Layer 7 of a small transformer language model trained on English Wikipedia (21 layers, counted from 0, width 64). Numbers have three digits each and are written without spaces.
A neuron's activation on a vector x is squared ReLU(weights . x), where the dot is the dot product.

Input weights of the MLP neurons that the questions are about. A number n stands for (n - 500) times 0.0056.
n0: 627529616533676623289587430311493499448444749633478532477360566508582532525646303591710343724418430723786539410211476501356451484353317631408352324316461457209573507449592522775644479628392529
n17: 939554327724771648270380682080144431569484751650637475518528717814622434725340368607377757668465414793609568572572621490609310668422243720574263672521465448389384402471542750379601324645415417
n20: 609415451445628679707460491218383324479601513605484391563383570690628477546844547381450362650506379320616775650403619784692608549485207380459288497439282427165863708256464352540414660413528839
n27: 456421474580730494392365377444446257403491922370553691374436380378471394478197601517430413685554783732445373429538302370321324206427395361714423628419350808302404284612657553448522469598505541
n35: 199475513516443286599582345430467307557456637693488365700588443452218329627617759379643631707509512535614537464479177329659374506577812478594530883499458437350594570252404602666772838537522301
n38: 408671569796530409448590577311387466583676460505647737682178623435602547416563578108542477612420366361318463607427481392575702303535553546471424612433657777573670733556597679565586374627301619
n50: 453411355608548490440317439517642235329566661394681610694489383427544618390316565304568664471669505444412526691370365580623588341663457660553506235201565621362414637233433466268459488621506432
n58: 501691617517439353258582522458399320430445702728444297487462361362047603911514764317657447750554832278520688583249419554679279559535593609447528390394596889202546602224555528626914687635419391
n61: 535360391731541590646662552330631383660285635545463540359538586404463558527633765580651528465102493312269653654578338679755427555341605560417269294599646497524705325604558242674367435506645518
n65: 384396480429486464483579484406537509545501725342429502353609466829516425532409565266237334524417484538453478426390549362338663417589407459561364653364507463464667376555575578594648434583380504
n66: 618558668655604491584592353408549614496454481634460439581573617265463585392797370556389439362412457449213642437332615429634605440273427678355451671462423387209780542521466619582804191528510418
n67: 698447603523529366502734386611580679799291666297240510173279281564500619614426152267533519644424496838204049386025553403452369152535396458427397508308662460439657244465475556698386343591082515
n75: 554669582521482538433533488423321483252465643273474500706806506221521524332463431613418417681456721682406623633409728375532549379480369743493389681492599637285800658463680764497688365562323390
n83: 638596245457525610247444426691549165446503625351479639811613272403483665471343545420536490542696549437241486478350188258387406500489327431615411703377651652437443407387650613524516335507532689
n90: 619490482570534545254527542453454522544634533601345636533638462436463602410657574533513479596535492421544552460450465455482529343546397557451415517623397542329436471436568588380480435596413541
n105: 724283281610575687614641605516486495427548519399455551542491459550495476366617495430609518341518757512660420429498531674538487654660568567520470338421204472394535456548543544575617541481367694
n117: 589581188715357715540517395492658231439593535452677575555392382614484538407538458488416650361529689573452340457359269562447474561489570519412485363544489495381408609649595481439329640525466680
n143: 700618285472459479378646664424585326250568391271634823469497636546685623623531437407568486444360594188444630476169443614511968468324360435345474299401428379060673433658569260559428464586714413
n149: 479490482391663516448332414356617466391474368485389499497530477481180242518686559601382482507535446547445449345466476411535753460398468469389443549667550579521504576472302664514390499553461466
n151: 399317558621650517235161593309588599471378402466483251407404555569689298617287418350364497523389503370423487594641427387432498438757350468834449671395654469525589569625525377602401457452498633
n177: 587509432374503600621638411436446498612568709615422450411294410539344289637460599486573521309495442377457407236315439438482470501423742729486194509438479468514447737055573563570292392367573583
n184: 603381437737408273484333389569433451538432362663362367626457476375410299362515253815465561212434471496569497682603632531450580338479465367439609547757593567363158756431663600440673524844441537
n186: 517611549681265465228577373748812361539344557643460379614402696273531400720376703485600634621535599358384559523239478909139433540572322448661498266562524604369589587521502492581640441404520463
n199: 561297302735526281521559311268575396564635636330432781423365584684240260449220304432308371717510682499285430408456305715327337265500497454833449848575679576342372533594656538713495260566334560
n200: 514493456674502526415777685531273167324655662299332656396491449579584678477326482375549480267624619531664786350531584467281450470755166550391351350562532468528632557507671540330699773238598425
n202: 553576295707441669304329236507767197501350455457624529672468543643753495496551414351410510485354594531349372433509343521246490741416403397663500330275459477615403571441603507265268429493694708
n206: 470504399745390722481367603550354121431431591354570605592508572609482393241484314524321626539437525627671647380630277455368513420601494285724624426346605551401482263644619639536569572490650416
n212: 466510578458634427412540532030469523172458588365562477697487358559556617554528448525695154742562732584507828612330691387587506366474223748583271604488299507516475520671595673675454276709701621
n225: 429468667441561485383767486248485398495593398438548443255564274675363394555498404428486243814154394365451720573514413530385738482477634611425403404662520528413473444856714537642524410374575554
n226: 485824470492622274502431661321440453428458450461576443751543619402585657666272728621380753523678312556489346585420594277640672316479354482270456522084741674126375390530504310464591464367350467
n229: 488540599554479680450425630453382349422480314423676354579432428597459585635710627469618395641535595374503543628513534262788557558514525636636381504552516510420466607638431494539556444638437370
n241: 542509398413580433434463469490624527299766416547369194658319610679704257239540634504536441745481527726311701419465275245381549327366327372578305383400371420394624672508745428286651224537353393

Each question shows a token from some text and the vector x that enters the MLP there. A number n stands for (n - 500) times 0.0074.

"O": 478616464537428519557540571665435686416537513603421631346601427479561442431487444488465374580556471498551508786593429527418429554483515493516585448409550435464461570515239546551562420573459565
Which of these neurons fires most? n184

" bec": 337685435523530487625529569708515760450502557597407685421505482523549436473449540546396363604525457472549510631572450442520455559469541479506556494403534383399412576488256569482461541513492571
Which two neurons fire most, strongest first? n35, n226

" c": 441678363539457531634512496665499812389567440557404634364464426506523457473518534531393368521535500517475494667668428444428392551435548531518515407431527469426473559505310529515476507464485601
The three highest activations, in order: n117, n105, n241

" and": 415693435527537508630524552637461769495460461595424715368546430551565447533463431563410281569539494446481476642591428488531403529459472476498560463418454416447437512449268527535480465543535530
Which of these neurons fires most? n67

"ight": 390637387510478497639493573714380724450525498540426711437549469521586501472359478553446416489542464450534565714566431462409391593451424491509548455511514468484481595479277523477466514471477584
Which neuron fires most, and how strongly? n200, at about 2.7

" ab": 439710464458491454595550625599529639438501466520346608462509491553620492444518461596414398478537486534468503682699448392472356558489584446469540409408555425418467521443310580543432487526523536
Which neuron fires most, and how strongly? n226, at about 3.6

" sup": 360647406505466459498489611563440692417586447506450638294470459443608471469481529568434307532531472517548527688654399413449420595459529474427528410499551386522470506493251567511518487514525551
Which of these neurons fires most? n225

"3": 402614367596442476616586584612434732424549502569479670383493382521529457471463456490460263603573492506526555681658431544440349619467491463454519448489520462481467544451268496480485494507553464
Which two neurons fire most, strongest first? n200, n199

"|---": 383607436506435481591479504703446595389575499554439680434536466531613477473473517567387302586556436493509482802625420462452347522448498422489575476433484435462488529482325537518509557504476576
The three highest activations, in order: n27, n20, n83

" h": 324667365555478557574584462658506671480556496528390652438515423529600487508529528509422327525537468518524477711624427462450380604446534486468527370420485436462427533473250492497455460473535597
Which two neurons fire most, strongest first? n202, n117

" t": 329650420516466501562500505650456677452603431511386605377524416473568445476475484582387357520514495544524526727631427503465391557420509526462508384488541443393446562529215551494494481480489558
Which of these neurons fires most? n184

"ild": 454651361451461507630508492692372779416522532552438700452527406525543500478370508541434438515554474419478549688478430502426375589441484479525601471537534415475528560448314453539498516519510579
Which neuron fires most, and how strongly? n83, at about 1

"==\n": 366638410526536488554592592721477704476584505560490743350438463490516433438451502495405320552518464510494514695628415482475420539454480490578534491480545466433470548526253578511525467519507552
The three highest activations, in order: n199, n38, n27

" pl": 383634368553484541605543484608533799458550463549395607395535377514539493441470555557444288487568527456519524651633397477483375541459498549503610393500557419421358569550355490572458456480460517
Which of these neurons fires most? n199

" rec": 359614400532441502509518540671521640393577459560339650373514458562510473483469529567435455532548455487471574713653439389516387556432529472522538457439536422437439540491292560476515511463512641
Which of these neurons fires most? n83

" ch": 429636343579464554625568532623498729448562495509404689437525425479581492480514496557426323512559505504512475657637415486472369605471518493505596350431506412447444575531287538541504469496438584
Which two neurons fire most, strongest first? n105, n117

"g": 383619399538423516625493501567473805429457425544440695424564427551691493495409551540425376593547450518492546754613444443466364631474529518511534492467508444509490567427297520524484563495536515
Which neuron fires most, and how strongly? n151, at about 0.17

"K": 362598390450479529626515615683420690433511516573477688391552385551594492496448471534407357543591421452527533686546471529398406595486477475479548468491568464467481600466232440488508493516474609
Which of these neurons fires most? n20

"urn": 392651435479503478618540505598431717403532479517445701385528421552518515452373467603423326517516459435517575667612449417422377564465476517479592432482512425448480612481283537518501546551549588
Which neuron fires most, and how strongly? n200, at about 0.17

"p": 408645370482456550583522536653481941442563440496415717366530466530590495493463491589390289531541472520472552689580423528402409615483496483524527499463522498484497549568318547503462492532479576
Which two neurons fire most, strongest first? n65, n199

" be": 297661446502450511569480508669482738421497557604348685459507416537577445485445460536436325501560495489545506648468456461496395566431465460501595458466566407413418568545283551510501545541518540
Which of these neurons fires most? n184

" C": 425655400482459540592505512643464736390584493598453669294490391470544456466529530504425383541551482554488492652674419450394390543439537534562552444454533503435485594505329487502483464485525594
Which of these neurons fires most? n27

"le": 412621434513482508603551546586437917501499492592408672410641539576545546506407454499431340569536472442534501621634414408461369536465486471487556451467481459499454593510184551469502511535473549
Which of these neurons fires most? n90

".": 399655447529464489568560558676516826462523528587475729367472479517493448527447484593434394578529504446509493698579373525435389588481467462511544421461511454437498571488246506505515483505564593
Which neuron fires most, and how strongly? n186, at about 3.5

"t": 436641415479461493563526587664395777468562409554429706364565417524670550505435528558436336557519462526511534655445433474412434563462516420538598449477522493508410573542264509480433544509563520
Which of these neurons fires most? n143

".\n\n": 362610397468511476554582586690482702477579527566485745340446449462500430432458528549412295554516496498502509690601414465489416538461476472558542473499542412449467556540238554514536447536530567
Which two neurons fire most, strongest first? n199, n27

"te": 366596408470492543569507613646475834450456456609442702298585486554563492514406472537380425521508498496523611641546425448478365597445486503516526446507509462485451604519277513455478504540517557
Which neuron fires most, and how strongly? n151, at about 0.12

"ro": 444623448549519578542611663595423810443498456554445645343589496495562479538479466561399467536519482500559557707552426438430386637450469433469565442424517509475397557499276542507485488600564544
Which of these neurons fires most? n17

" H": 299630360489503552587571500634467748467517497555439674375523425460596440517553536508418393539566444549533476684660409496417387565441510488532558400453486478457466572460269469491460430483540598
Which of these neurons fires most? n202

"e": 368591404485482513586527528618477942481545436616427683389595469511527493498466524550316365550542473484497573621588411447471389534461491465491574426510458471450464582507236492460470475573587578
Which of these neurons fires most? n90

"ra": 393623438497440553516581583558441767432558483546492627348606499555544521543451484528380322596510474444496602656461429416455309563477525489468589445442489470503449522504171495513497515586523502
Which two neurons fire most, strongest first? n58, n65

" o": 437664456518428493541534564603528705385538433580399605370581481474514446462527454516372300532520495487520514715565400454434419568468544488496572399394563416468440552506263574572561435531513543
Which neuron fires most, and how strongly? n66, at about 1.7

"'": 352661390552510529567565618671398825490544528569417686384526497488519452505454455526515327543553449483431523662645405453422421576465467501481538409458528465471549576505243475497458470521518544
Which of these neurons fires most? n38

"ud": 388627448495394555649512641648447846462526463508398627390617456520532505485400512526401510555535515500514589719561448527461440574430480491533646507398512411484542608566274549504477532498505562
Which neuron fires most, and how strongly? n75, at about 0.018

"ed": 450621422493467511661533586689389814462500484538372700423557432530559499465383512539387344598544531473512498766617450532488352525456547511509599493419489448480508553503330528508477563512476556
Which of these neurons fires most? n75

" |\n": 359587407532547535620531599651472666452590525603508696400498442468605480477459552587405340569541496459472486750594406473464371513437454468462558471467521433473437488520225550480492475510510580
Which of these neurons fires most? n27

" e": 432657403521481552555514542629537720415584499593423641368541475520560468522554526511375321534540515518547473683626439445518341581452525440496513352438515449432410565524295528520517439569563552
Which two neurons fire most, strongest first? n105, n229

"ir": 349646433465501535590627539640405850485560529553434620354563453461555503511378532521423356593493482460522538606530421488442415671457482497467539452422491452531530626580230486556438472546540509
Which two neurons fire most, strongest first? n225, n65

"ond": 406613397490446507694498493692390761459491441529443685479562395465581514421414513530369460569533454484514565685504460541443376588431486456470571535461505403488529604499271517546472515519522592
Which of these neurons fires most? n20

" w": 371630426544459533578495496674501798452519537510391671433482417518545461510471505524447345530544455514520532714578419459493390561430522566508580348422508419395424592490271504510502525476444599
Which of these neurons fires most? n50